Layer 9 of a small transformer language model trained on English Wikipedia (16 layers, counted from 0, width 64).
Take only the direct path to the model's output, skipping the later layers: a vector added to the residual stream pushes a token's score in proportion to its dot product with that token's output vector.

Output vectors of the tokens that the questions are about. A number n stands for n times 0.0068.
"There": -139 -43 244 107 66 177 9 -84 -8 41 -14 33 92 23 5 -18 213 -125 18 41 -83 110 -125 4 28 78 -173 -110 93 -5 7 171 -118 -181 -74 76 -74 39 -128 -89 167 88 132 23 -148 57 -142 19 103 55 195 -120 8 -343 16 -181 99 -40 55 -72 -81 99 -68 -10
"ro": 44 -21 -100 20 -63 -59 -109 -85 51 -36 116 9 4 -36 2 -79 -91 -39 85 -42 84 44 -90 -84 33 14 72 18 176 143 -178 -61 -61 -175 -55 -104 -121 89 16 43 37 -16 9 56 51 92 66 114 -83 -123 -29 -27 68 87 64 87 -86 132 -16 78 -24 50 12 27
"sław": 52 -163 72 -35 9 83 154 -29 -170 -60 84 -110 -32 -27 7 -47 153 37 -116 146 -46 -163 -29 251 29 171 -272 49 214 141 86 117 -37 -12 -78 82 -24 -116 60 -157 94 -46 0 -64 -25 -122 -52 255 -223 -76 313 -108 173 33 92 -185 -58 -185 38 -51 -123 20 -1 26
"a": 2 5 -93 -121 -68 177 -151 22 -46 -102 56 -99 90 -116 14 -156 6 18 -25 -50 -46 185 -152 -40 -35 59 -87 98 31 143 -29 -103 37 23 -145 57 19 -44 -70 82 -65 16 -31 49 -1 145 -46 -3 217 -73 15 -51 -97 72 87 23 59 77 231 38 -56 -22 40 27
" debut": 8 -59 93 -47 -27 39 168 -42 -102 -181 123 -127 59 -105 106 20 101 59 113 172 135 -21 -71 52 76 12 -49 35 -8 181 -210 -19 -8 -259 61 -111 -236 -73 41 239 60 83 -3 -122 -97 -47 -87 45 73 0 120 91 -126 -76 55 -129 -1 -162 -169 88 166 91 52 -40
"rg": 11 -138 80 -83 -137 227 80 -133 52 -235 60 -24 -46 214 65 109 -61 -123 50 -51 223 61 57 189 115 80 -100 -18 130 119 -153 -22 -26 -45 -214 253 -168 -29 42 -129 58 -135 31 -161 -141 79 94 220 -290 62 80 -187 186 -147 55 -178 -156 -70 135 116 -10 145 -108 38
"or": 17 -21 -54 -54 20 12 -24 78 -138 -75 136 124 115 229 -38 -178 -17 37 157 29 25 77 -141 -15 20 125 -12 7 9 48 -79 144 86 -124 25 -119 3 -85 15 -27 -30 18 -41 6 7 7 58 40 36 -250 4 -160 86 17 45 81 -64 133 107 -45 -80 -55 -247 -8
"cal": -125 -61 -32 161 -45 89 -35 21 96 75 21 -135 63 23 1 19 -190 -19 89 -39 45 10 -90 120 -89 85 -62 4 101 -102 -10 116 -82 -95 150 -200 -36 25 -95 -151 1 146 41 -16 135 146 10 109 -16 -20 200 -52 82 -119 97 -145 57 -92 28 -156 52 108 -243 24
"atter": 69 -61 -9 1 -80 5 70 -25 -114 -114 35 79 31 165 74 -171 -94 90 37 160 -59 110 29 -111 163 118 -71 134 139 13 -123 231 104 -267 -16 -2 -162 98 -222 16 100 -114 76 -190 16 -73 -37 172 -83 35 -33 -108 92 -165 10 -2 -155 38 93 -27 39 103 -67 14
"ph": 36 -31 -28 -67 -6 129 88 -40 -109 -208 25 -1 -37 -47 -110 -112 -61 266 -56 79 -191 -91 51 76 43 40 -170 67 160 -81 44 40 -64 -192 -4 94 -93 37 -19 93 -45 269 32 -56 -1 119 2 69 -218 -32 137 -59 51 -80 76 0 -58 84 158 13 -45 1 -5 39
"election": 9 -190 193 11 -45 112 -29 203 127 -56 -126 -8 64 -93 80 -11 -175 188 121 79 -16 28 116 159 -71 244 -217 -101 189 16 38 207 59 -270 -66 207 107 -131 -47 45 245 82 70 -98 71 39 -288 -28 4 14 -85 -53 -98 -476 40 107 -142 -111 -46 -104 140 -17 -219 5
"The": -104 -36 125 80 64 14 -66 -144 -26 43 73 -7 134 41 94 -41 70 -91 18 -69 -22 61 -114 51 78 30 -119 -147 92 17 40 91 23 -128 154 39 -83 24 -233 27 59 84 51 35 -125 72 -206 -30 90 52 227 -96 40 -183 -11 -120 47 -10 36 -82 9 22 -19 10
" pandemic": -125 -45 329 -207 7 202 263 125 140 -272 153 -176 -112 29 47 -61 19 -101 109 126 60 -66 -60 82 29 49 -129 -82 -22 -163 182 -39 37 -276 -8 73 -117 -57 -93 89 185 107 24 -182 -8 131 -134 251 28 40 152 37 -82 -388 25 -43 -8 -71 47 24 56 141 -233 -38
"al": 16 5 -132 92 -6 198 -77 -132 130 -63 46 27 13 11 10 -95 -106 2 9 -62 113 146 -22 -103 -96 -56 -136 29 -65 -6 -151 149 26 -37 27 -76 21 59 -96 -16 -56 58 -10 -98 -18 -69 50 -64 86 -59 -42 -78 113 92 102 7 -73 164 257 112 -47 72 -114 19
" →": 53 -129 85 111 -127 -19 24 -7 102 4 -197 -185 211 -19 155 -94 258 112 38 32 -2 145 -58 201 23 -6 -134 -125 126 31 -90 2 -65 78 78 -275 -41 112 -153 40 115 -10 34 -238 9 106 -115 42 -219 -38 47 -103 -41 -102 -6 -108 113 -6 -143 57 0 263 65 -21
"ary": 53 -25 -23 149 42 263 33 -12 -294 -52 72 -21 134 -72 6 -147 79 179 -87 152 164 106 82 -92 19 20 -248 -179 -33 -122 -39 276 106 -70 -180 2 14 106 -58 -166 -52 -17 12 -25 -52 -73 -55 -2 163 89 25 -105 -72 -173 49 60 -111 11 208 62 34 124 -254 16
"rise": 35 -101 -12 2 -262 77 129 117 8 -233 -130 61 -103 55 22 -68 134 161 175 -65 -19 -55 195 52 -67 193 15 59 122 137 -162 28 -73 -261 -32 -51 -161 141 -19 -115 259 -188 18 68 -78 111 10 214 44 112 69 -75 17 -274 41 -47 -54 -125 -129 30 188 32 -171 0
" Success": -87 -26 143 44 -61 176 105 31 56 5 55 -229 104 124 83 -146 39 -65 -90 89 38 13 27 109 59 66 -143 -17 99 129 -13 -107 84 -56 -1 97 -82 -55 -190 -184 73 101 43 -158 -53 49 -72 -19 -7 -31 -11 289 -54 -211 8 21 -102 -29 42 -79 81 6 -109 -2
"th": 80 2 -95 -140 -34 62 64 -3 186 104 84 -89 48 -88 -11 -51 -83 -4 78 -101 -117 -162 -6 66 33 106 -83 15 38 -72 116 3 180 -51 -8 -38 -74 -84 4 -144 101 81 9 -15 -172 -101 115 153 68 -88 258 -95 -39 -70 5 30 157 10 2 104 -63 -57 -164 41
"})": 60 -144 229 -42 3 46 -55 3 -100 70 33 -93 83 17 -127 -25 97 75 6 175 216 56 141 131 218 -39 51 -31 243 128 70 -20 -180 -112 -217 -22 -48 -11 -112 -75 276 -55 119 -333 -82 -5 -240 91 -72 58 119 -194 65 -304 126 -9 182 -166 -17 -151 -131 189 -174 9
"own": 24 -97 20 37 -170 -23 -122 144 -100 41 -61 210 69 -52 101 -118 99 167 -40 105 -73 149 -146 -77 147 41 -152 -36 49 56 -71 263 26 -282 -56 57 -86 -54 -157 111 145 -52 43 108 -189 -90 -119 174 -38 -201 6 63 189 -170 59 106 -69 -30 178 -15 -95 186 -123 -10
"}{": 51 -83 118 111 88 73 -44 60 -84 40 -50 -190 -4 122 -65 143 88 -18 87 93 5 96 -35 145 53 -69 55 -55 196 6 -88 -57 -115 15 6 -115 -11 -67 -98 -38 149 0 108 -6 32 65 -147 -20 113 49 75 -132 -22 -310 67 -195 72 -83 -149 -9 -80 217 -160 2
" Time": -36 11 96 81 -112 18 -35 -29 0 18 -26 -34 84 82 101 -50 149 0 87 145 70 -72 183 118 10 118 -136 25 20 -36 -12 29 -176 25 -77 90 -100 -95 -102 -87 8 -165 45 -30 -75 61 5 -66 110 3 98 -6 -29 -95 25 71 -233 -183 41 -9 22 47 17 -8
"://": 75 -128 158 4 -126 196 103 194 -189 90 -86 -162 65 133 -72 9 269 42 -7 57 -170 38 -154 73 46 250 -168 -66 228 -173 65 235 26 -284 37 -141 66 188 -23 100 -92 -282 3 -91 -34 69 -94 51 -27 167 7 -166 72 -76 103 -164 28 -246 50 -212 132 166 -181 18
"abad": -148 -125 71 88 -66 135 123 -8 -162 87 -196 -8 254 -119 166 168 46 54 86 115 79 47 81 -115 -89 42 -258 -8 149 116 -141 222 -19 -117 -115 86 -25 17 -91 -115 155 -129 -6 -141 -105 132 -61 172 -176 -8 -166 -161 7 -82 112 -19 -187 -70 278 -118 37 143 73 13
"ers": -25 -39 -50 -9 -65 -84 82 -84 178 -32 184 -92 122 -95 1 -74 7 -25 -45 230 53 175 -72 118 -42 11 -58 98 -66 202 -167 39 144 -130 -64 -83 161 2 -58 -21 -27 61 -20 9 -29 -99 -51 193 89 -149 1 -172 81 -324 91 -34 -139 62 233 -62 -42 64 -72 8
" In": 2 38 69 105 -118 -14 -14 -36 -24 -21 38 66 89 -36 21 -40 16 25 12 -4 19 10 3 -82 38 77 17 -11 18 -27 7 -54 9 89 100 53 -10 -37 -33 19 48 24 -27 -70 -29 -89 -60 -6 -66 -91 5 93 -26 -8 -6 -6 -45 -62 -8 -22 86 -61 77 -26
"ency": -36 -33 -45 -62 -40 234 163 -81 15 -106 56 40 188 -2 8 -5 119 107 24 114 131 84 138 216 -53 -19 -174 -6 111 -1 67 79 139 -205 16 23 -113 71 -212 -143 279 -41 81 -201 -108 -107 -12 323 88 -137 -116 -110 118 -413 19 -58 73 102 -48 -135 -77 -89 -181 -56
"ically": -122 -6 28 45 32 264 221 -59 -42 -15 -80 -128 6 -34 -92 -14 147 -61 -3 261 103 33 -158 30 66 -19 -436 67 76 -42 -57 268 -138 -274 35 43 -45 241 -224 -37 -11 -290 5 -203 105 27 -75 186 128 12 115 22 354 -146 96 -81 43 -26 -89 -114 -25 164 -90 12
"ative": -78 -18 -48 101 136 207 7 89 -144 89 -69 -22 299 29 -116 -1 265 85 146 75 213 72 34 -129 52 -117 -99 101 123 -130 21 174 14 -166 -91 88 -169 -15 -118 -227 16 127 61 -106 -127 69 -172 186 91 -77 -73 -150 208 -99 94 -118 -150 81 -93 -233 -74 61 -160 -25

Each question shows what one neuron of this layer's MLP adds at an activation of 1. A number n stands for n times 0.0017.

n43: -172 -239 38 -98 186 -144 112 111 20 -39 -100 89 -61 -2 -39 -39 -66 49 61 52 17 -104 129 217 -65 -97 59 187 121 -125 -75 -71 47 -72 30 12 -23 -64 126 46 -62 48 221 -61 10 115 -119 26 131 -81 -3 27 -156 -102 243 147 5 -63 5 -27 116 51 141 -96
Which three tokens does it push up most, strongest first? "election", " pandemic", " debut"

n39: -112 -57 109 153 5 88 55 46 229 56 -51 -22 -190 -18 -145 17 -18 -158 135 127 -38 -10 181 -52 -61 59 -159 -88 -90 -266 97 -39 27 60 169 139 -71 220 95 48 -29 37 263 39 -35 146 -122 7 -4 -114 -38 76 70 -130 1 -38 -53 8 23 -136 30 -197 -14 -12
Pushed up most: " pandemic"

n138: 102 -316 -27 125 133 -26 4 -70 92 -91 -28 191 -62 8 -8 -48 96 45 231 119 -115 -17 -20 -45 56 -217 -7 -107 -155 10 27 198 1 103 -42 57 -18 14 -64 1 -110 201 84 -91 -2 -30 -155 91 -93 -94 57 18 -97 29 140 -51 71 109 -65 -86 35 -50 4 -41
Pushed up most: "ative"

n223: 90 4 161 -24 83 -11 52 16 -77 -43 -79 131 29 124 13 135 -154 78 -177 -161 -30 43 134 89 77 -150 97 15 -76 -21 -59 116 146 -204 -63 72 61 -122 4 -130 -14 -9 -151 55 123 -140 74 -187 47 50 21 -85 -60 148 76 -218 76 -17 -103 -140 26 15 -59 76
Which of these tokens does it push down most? " →"

n226: 61 20 -60 -10 44 27 -35 97 11 114 60 -61 -12 19 -141 43 61 98 -31 34 -17 -66 -49 -11 -147 -8 42 -92 -16 120 34 -45 108 46 1 -8 -108 -10 83 -5 -150 30 77 13 26 32 -20 -110 -102 14 26 -52 35 -28 152 -2 41 -25 -20 -228 71 -10 -27 -64
Pushed up most: "://"

n30: -6 1 -59 101 -101 123 19 69 -90 124 -190 -98 76 289 -130 -43 -7 308 -1 -166 -111 -117 9 -136 68 51 175 139 59 -55 -89 -8 -131 -82 -245 94 15 80 19 25 -99 90 -24 57 4 163 20 52 -101 74 -19 -73 -37 50 -93 33 188 -44 -80 50 66 -37 -5 -20
Which of these tokens does it push down most? "ers"

n75: -84 -132 -119 24 -109 -93 -58 38 -106 119 -96 -38 -49 -76 1 39 -54 -32 119 174 101 85 -114 163 58 13 8 -50 21 -48 144 45 5 3 -55 -43 -3 120 -127 3 40 -38 -15 67 49 -89 134 -62 -93 -76 66 22 125 33 93 23 194 24 163 47 -118 -17 75 -127
Which two tokens does it push up most, strongest first? "own", "ically"

n36: 42 -99 28 152 87 1 -11 -19 32 -8 -118 17 9 9 66 -91 79 23 -1 46 226 30 -19 -100 -26 85 -124 24 -43 -41 -71 -94 76 25 57 -91 -129 -15 86 5 45 66 41 86 29 20 167 -26 -96 33 -11 -76 -27 -27 321 16 -119 -52 -129 -134 -72 -52 -27 29
Pushed up most: "ative"

n210: 77 42 -61 -47 109 114 92 -17 21 110 -51 49 -13 -154 138 69 -97 -26 -46 59 61 -110 -16 -65 -101 -1 62 38 137 -206 -1 -195 26 54 109 141 -96 203 6 169 64 69 46 -62 110 -51 74 -73 -105 107 -15 -64 -229 -41 32 35 -48 110 -13 -144 203 -198 -274 242
Pushed up most: "election"

n166: 53 59 23 -28 24 62 31 -47 34 112 -3 -2 -75 -57 9 65 14 -174 118 9 104 1 27 -25 29 -40 135 -49 255 30 21 -18 153 -59 94 79 -176 -51 44 78 78 -71 -45 -32 66 28 -45 -90 107 53 -24 -70 -29 157 -191 77 98 39 12 -29 -135 -17 91 76
Pushed up most: "ro"

n162: -37 -55 -46 71 83 -37 120 -32 -20 49 22 76 -66 -24 -30 79 -108 -86 -163 70 33 52 69 79 -97 -115 -63 -28 10 75 -55 138 110 123 83 -192 67 -23 -31 -15 29 101 -21 -148 -23 80 105 51 84 -24 35 -13 47 -94 -131 -10 66 75 -48 37 91 -77 142 -215
Which two tokens does it push up most, strongest first? "ency", "ers"

n192: -216 -227 -67 -36 -171 213 -16 54 171 -29 -75 -119 -183 76 103 203 92 -112 -51 -130 -77 -12 -108 63 -104 39 161 11 78 77 -101 19 -11 -161 58 166 40 -8 -10 46 -140 -3 99 -28 -45 91 -187 -97 -230 26 158 80 298 34 -54 -116 -113 235 -204 36 -114 -144 115 -25
Pushed up most: "rg"

n232: -280 59 -27 -1 152 -28 38 -297 -56 -8 -2 64 59 -109 -165 -76 -127 -23 199 196 166 260 -8 95 -14 -33 -152 96 -175 -68 -8 119 70 -56 -12 125 -110 65 -217 -40 -91 -8 -243 -136 95 -149 -113 -63 169 -107 123 -84 106 -22 -5 -165 -14 148 16 -153 -58 88 94 -7
Which of these tokens does it push down most? "rise"

n168: 109 -149 -53 75 -102 -23 25 12 30 42 -10 37 -3 5 -109 17 0 -18 -155 -21 15 10 71 -107 97 -3 25 46 55 -33 -172 -21 7 -79 24 -105 74 -52 -54 52 -21 -14 130 -95 5 106 193 -8 44 71 2 123 -10 87 43 -15 99 -67 -92 -205 -5 -75 134 131
Which two tokens does it push up most, strongest first? "://", "ro"

n137: 151 -84 92 -58 71 21 173 -55 10 -2 154 -115 -31 2 2 36 -25 -101 -168 -85 55 37 -5 -57 -59 120 37 -113 -121 -13 15 76 -130 -175 89 23 135 -30 -95 65 40 -32 -60 87 -22 -190 133 -4 -118 -21 100 210 -82 283 27 -162 0 -93 -11 46 -41 -81 15 16
Pushed up most: "sław"

n107: 126 160 34 -82 -69 -76 96 -55 11 -67 58 96 -53 -96 -197 -34 63 73 30 -9 -64 36 -89 98 239 84 12 -150 -36 53 28 -104 158 23 25 -31 -1 -91 64 104 85 -26 -39 -39 -2 -15 60 145 -181 2 -205 128 91 72 -113 -117 -46 80 32 84 -163 -100 -42 -23
Which of these tokens does it push down most? "cal"

n220: -70 32 11 110 -69 88 -130 -59 19 38 33 172 -66 -61 -1 -154 -137 36 143 133 14 135 -35 -198 112 -3 -6 226 180 31 -129 64 96 -42 -26 -106 -82 72 -90 -175 -15 62 201 62 19 15 117 178 -60 -61 -101 58 77 -58 -53 187 18 104 -12 30 18 -26 -45 -50
Pushed up most: "atter"

n241: -114 9 -51 135 168 -226 -44 65 -5 142 194 146 65 -43 -102 -31 -136 -67 -84 149 -47 170 -114 161 36 71 92 -123 23 -130 -75 -27 50 -89 88 -330 23 189 -186 -1 3 -147 2 124 -47 160 -93 -86 240 -35 40 -69 -206 140 74 131 15 37 18 19 -19 -128 29 -156
Which of these tokens does it push down most? "rg"

n32: 79 46 -2 -153 40 -149 46 9 -141 -42 90 93 -43 180 -95 8 -182 69 -104 -155 68 -59 102 85 -108 -1 -17 208 -51 -101 7 -10 -78 -22 -138 -130 163 -114 -29 36 -5 -95 -64 -1 -28 -102 -72 -221 -39 109 -135 50 -29 172 -113 -34 131 -7 -83 -80 -13 1 -2 126
Which of these tokens does it push down most? "There"

n230: 94 133 -149 26 -70 -177 14 -135 122 12 12 51 -21 13 -88 72 -127 28 113 -94 77 -87 -16 -59 -70 -127 65 50 37 -40 -45 -76 -96 -176 -190 -32 1 -107 31 -55 -70 7 -7 -9 65 29 21 -117 -94 -26 -71 -36 91 165 -94 86 24 75 184 95 -85 158 -11 -171
Pushed up most: "ro"

n25: 48 93 13 -76 -107 -2 136 33 -25 23 7 -127 49 -15 3 18 -81 -177 -6 30 80 156 -55 23 -4 91 -11 8 107 69 56 158 41 82 -127 -59 35 -71 -123 -1 54 119 98 117 -71 52 15 -99 10 -41 188 -10 -2 -27 141 43 4 -12 -120 -32 136 110 -112 -74
Pushed up most: "cal"

n110: -84 -86 -57 20 68 -235 32 -53 129 -77 31 174 77 -127 39 -2 75 -57 -75 -85 -235 24 -99 -44 252 -14 22 83 63 -66 5 -203 -74 -241 -140 -218 193 -144 46 232 164 -161 6 83 14 -25 177 -160 -41 -14 -3 -20 -56 284 166 36 97 -62 67 -20 59 -122 35 -57
Which two tokens does it push up most, strongest first? "ro", "a"

n245: -22 161 -88 23 20 -262 -78 69 -75 41 283 85 43 -79 -132 -93 -72 -38 102 -44 118 -25 -177 -29 -135 -65 -55 -23 -70 100 69 32 48 80 -96 121 48 25 120 53 -33 68 -126 13 -33 -198 22 -43 -59 -40 -4 107 115 -125 58 -102 -54 129 150 -173 64 -1 -80 17
Which two tokens does it push up most, strongest first? "ers", "or"

n141: 11 -44 -6 58 -35 -136 19 -18 96 100 71 -145 -50 2 -95 27 -43 36 -38 -15 -107 93 -23 57 46 -49 -120 -54 68 -72 -140 -76 -63 51 92 -68 -65 -77 -91 25 121 191 63 -60 10 34 118 -20 -113 40 53 61 -54 -66 183 -157 40 21 6 -142 58 21 30 134
Which of these tokens does it push down most? "ary"

n161: 50 -120 -11 -20 -89 -21 -11 43 20 0 -9 -37 -49 -50 -31 121 -69 69 -108 33 16 -1 -9 -112 -34 -3 208 -56 126 22 -18 127 56 18 39 51 -90 -26 84 -133 -26 -16 17 -133 -83 -4 -12 10 -102 40 125 -91 58 -80 225 33 139 -31 -239 -235 -58 -110 -91 -64
Pushed up most: "})"

n16: 23 -12 -92 16 -42 -30 6 -100 -79 32 -65 76 49 -21 -54 -59 -69 27 100 -10 -20 96 -104 34 -21 26 78 17 -24 -78 111 -38 93 -2 19 73 37 -42 144 -24 -31 105 -157 43 56 -133 76 30 90 -136 -95 -106 92 0 -71 189 32 45 15 140 43 -50 -116 45
Which two tokens does it push up most, strongest first? "or", "th"

n46: -58 -100 -44 -40 94 74 19 -3 -44 219 -81 -144 42 -83 -125 121 100 -106 -20 -117 -172 54 -62 -82 3 22 22 12 -8 96 69 73 -138 39 118 126 50 -10 44 26 112 130 -100 209 130 23 -56 -83 186 -9 155 -95 -36 -341 -180 32 43 129 -44 202 -120 -48 -74 176
Which two tokens does it push up most, strongest first? "There", "}{"

n78: -114 0 -53 85 34 24 -13 -85 69 114 -71 -27 -77 -22 -19 7 27 22 -32 144 112 24 33 36 -53 -4 19 7 -36 -71 -33 -63 -162 -69 -65 -38 -104 -11 48 14 -32 248 105 -24 -16 -64 -65 11 66 -148 -151 -94 216 -50 86 67 112 9 -96 -158 11 -71 94 -177
Which two tokens does it push up most, strongest first? "ative", "ency"

n22: 174 -86 6 68 68 -3 -163 105 -70 73 -58 -64 67 -23 -52 -174 -2 -74 48 -80 3 -43 199 34 -156 84 117 -18 239 -152 -57 133 120 141 30 -65 56 14 23 144 37 97 90 -227 -65 -78 -29 123 114 -1 115 -130 -85 51 113 -10 145 106 40 147 -48 34 -17 -2
Which of these tokens does it push down most? "ically"

n183: -145 62 -9 -221 71 0 -97 52 87 -1 42 24 4 -26 -38 -144 -134 106 -28 26 138 -85 -128 14 -120 -23 -152 104 15 -110 115 190 -95 -58 -207 88 -183 178 -74 -3 71 99 198 126 119 -327 63 -56 126 -5 -59 -63 -195 143 -68 60 34 -107 171 33 117 -65 286 -72
Pushed up most: "a"

n154: 56 59 52 -95 122 -108 -136 97 -1 -109 31 -192 88 -322 -16 -237 123 -18 2 -41 -141 172 118 -10 -96 61 174 35 -54 -121 41 -38 -32 31 11 89 -92 -118 10 49 81 69 -58 -13 -18 -24 -26 -22 258 37 147 37 31 -17 139 173 132 198 103 -57 -42 9 54 133
Which two tokens does it push up most, strongest first? "a", "th"

n181: -2 128 193 52 -139 -21 62 -23 -60 -37 9 30 43 5 45 -41 147 -102 -89 -65 -93 -67 -151 -49 155 54 140 -28 66 14 67 -53 -4 -112 91 114 155 -127 -174 -73 -89 -77 62 -18 124 -72 36 10 -79 31 -68 34 144 2 -46 -90 -30 68 -18 42 -11 -34 -30 195
Pushed up most: "://"

n49: -111 -10 149 -202 128 85 -123 -126 208 158 23 -78 -16 -279 57 -28 167 -195 105 176 71 -48 119 123 -63 -117 -133 17 -7 39 -132 131 -77 103 61 40 -101 -10 117 161 -13 -12 79 92 128 -295 -8 87 165 136 -59 -30 204 -6 -110 81 -29 68 22 -92 -281 87 -104 -150
Pushed up most: "ically"

n238: 17 -186 -43 -35 85 69 106 -8 27 90 32 -56 -46 -133 2 73 78 -75 166 130 43 58 -67 62 63 -40 -81 38 -78 86 -50 -58 -37 -87 50 327 236 207 42 -116 56 -43 -36 46 125 3 -99 73 158 -139 192 20 15 -111 2 162 113 -2 27 379 63 -54 173 -114
Pushed up most: "ically"

n176: -27 -98 -156 74 -163 69 -35 -71 -26 24 40 33 -5 -120 160 -228 -39 190 113 35 -27 10 -180 -89 85 -36 77 203 142 -50 84 -106 68 -2 154 -13 -11 -104 -49 -6 -125 166 159 -56 44 -223 -319 -21 -115 35 27 -105 -57 2 -14 131 127 -48 12 -40 80 29 191 -48
Which of these tokens does it push down most? "rg"

n145: 155 -78 -75 76 -16 46 -19 -20 121 -122 -177 -129 -82 -44 70 -33 177 149 -108 104 62 97 -231 -66 100 -119 -27 -77 -181 168 -22 -54 88 -35 78 -80 176 -177 -57 104 -90 227 -87 -119 67 133 -24 -17 -70 53 -72 -86 95 -47 -9 -177 -8 -197 24 -17 -12 59 40 12
Which of these tokens does it push down most? "th"

n10: 93 164 130 -11 -12 -195 -118 21 118 -14 61 -32 92 -138 63 -137 -27 64 -90 87 -21 86 -83 -107 -111 -109 -142 20 -137 236 52 61 59 86 36 51 -123 -127 -114 22 -20 -118 51 -19 4 8 89 57 190 38 -38 0 -189 67 -79 3 -107 54 -23 72 -11 24 62 73
Which two tokens does it push up most, strongest first? "a", "ers"

n28: 56 14 -76 82 10 -19 -64 66 -72 58 6 13 -56 -86 -131 65 -19 87 -11 -43 -18 -65 18 -105 11 -101 -26 100 29 138 -23 94 25 5 -32 -64 -42 -18 61 76 -95 -17 181 -27 -94 46 54 9 -16 9 125 -43 -43 -106 200 -4 87 -175 -74 -114 -14 -20 41 -108
Pushed up most: "})"

n64: 87 -113 -20 16 -18 -10 -163 -89 -30 -78 -149 41 -158 -71 102 100 -38 -119 221 -27 102 1 122 -41 -62 17 95 49 66 -58 10 -30 -17 -220 177 15 28 71 -161 -210 85 -72 99 105 -21 42 -11 98 73 -44 87 131 65 52 -264 -34 -48 8 -33 143 212 -100 48 160
Which two tokens does it push up most, strongest first? "rise", "ro"

n201: 90 -120 -120 -3 30 111 -48 45 -2 37 -111 -53 5 6 -145 19 6 -17 11 -30 34 14 -107 -47 -83 36 -81 -92 63 -41 -5 107 63 -60 -3 -1 -6 -73 36 75 3 -128 -1 20 11 4 -13 -104 -84 -42 128 -26 -55 33 -29 40 72 -86 27 -144 -96 -132 142 -41
Pushed up most: "://"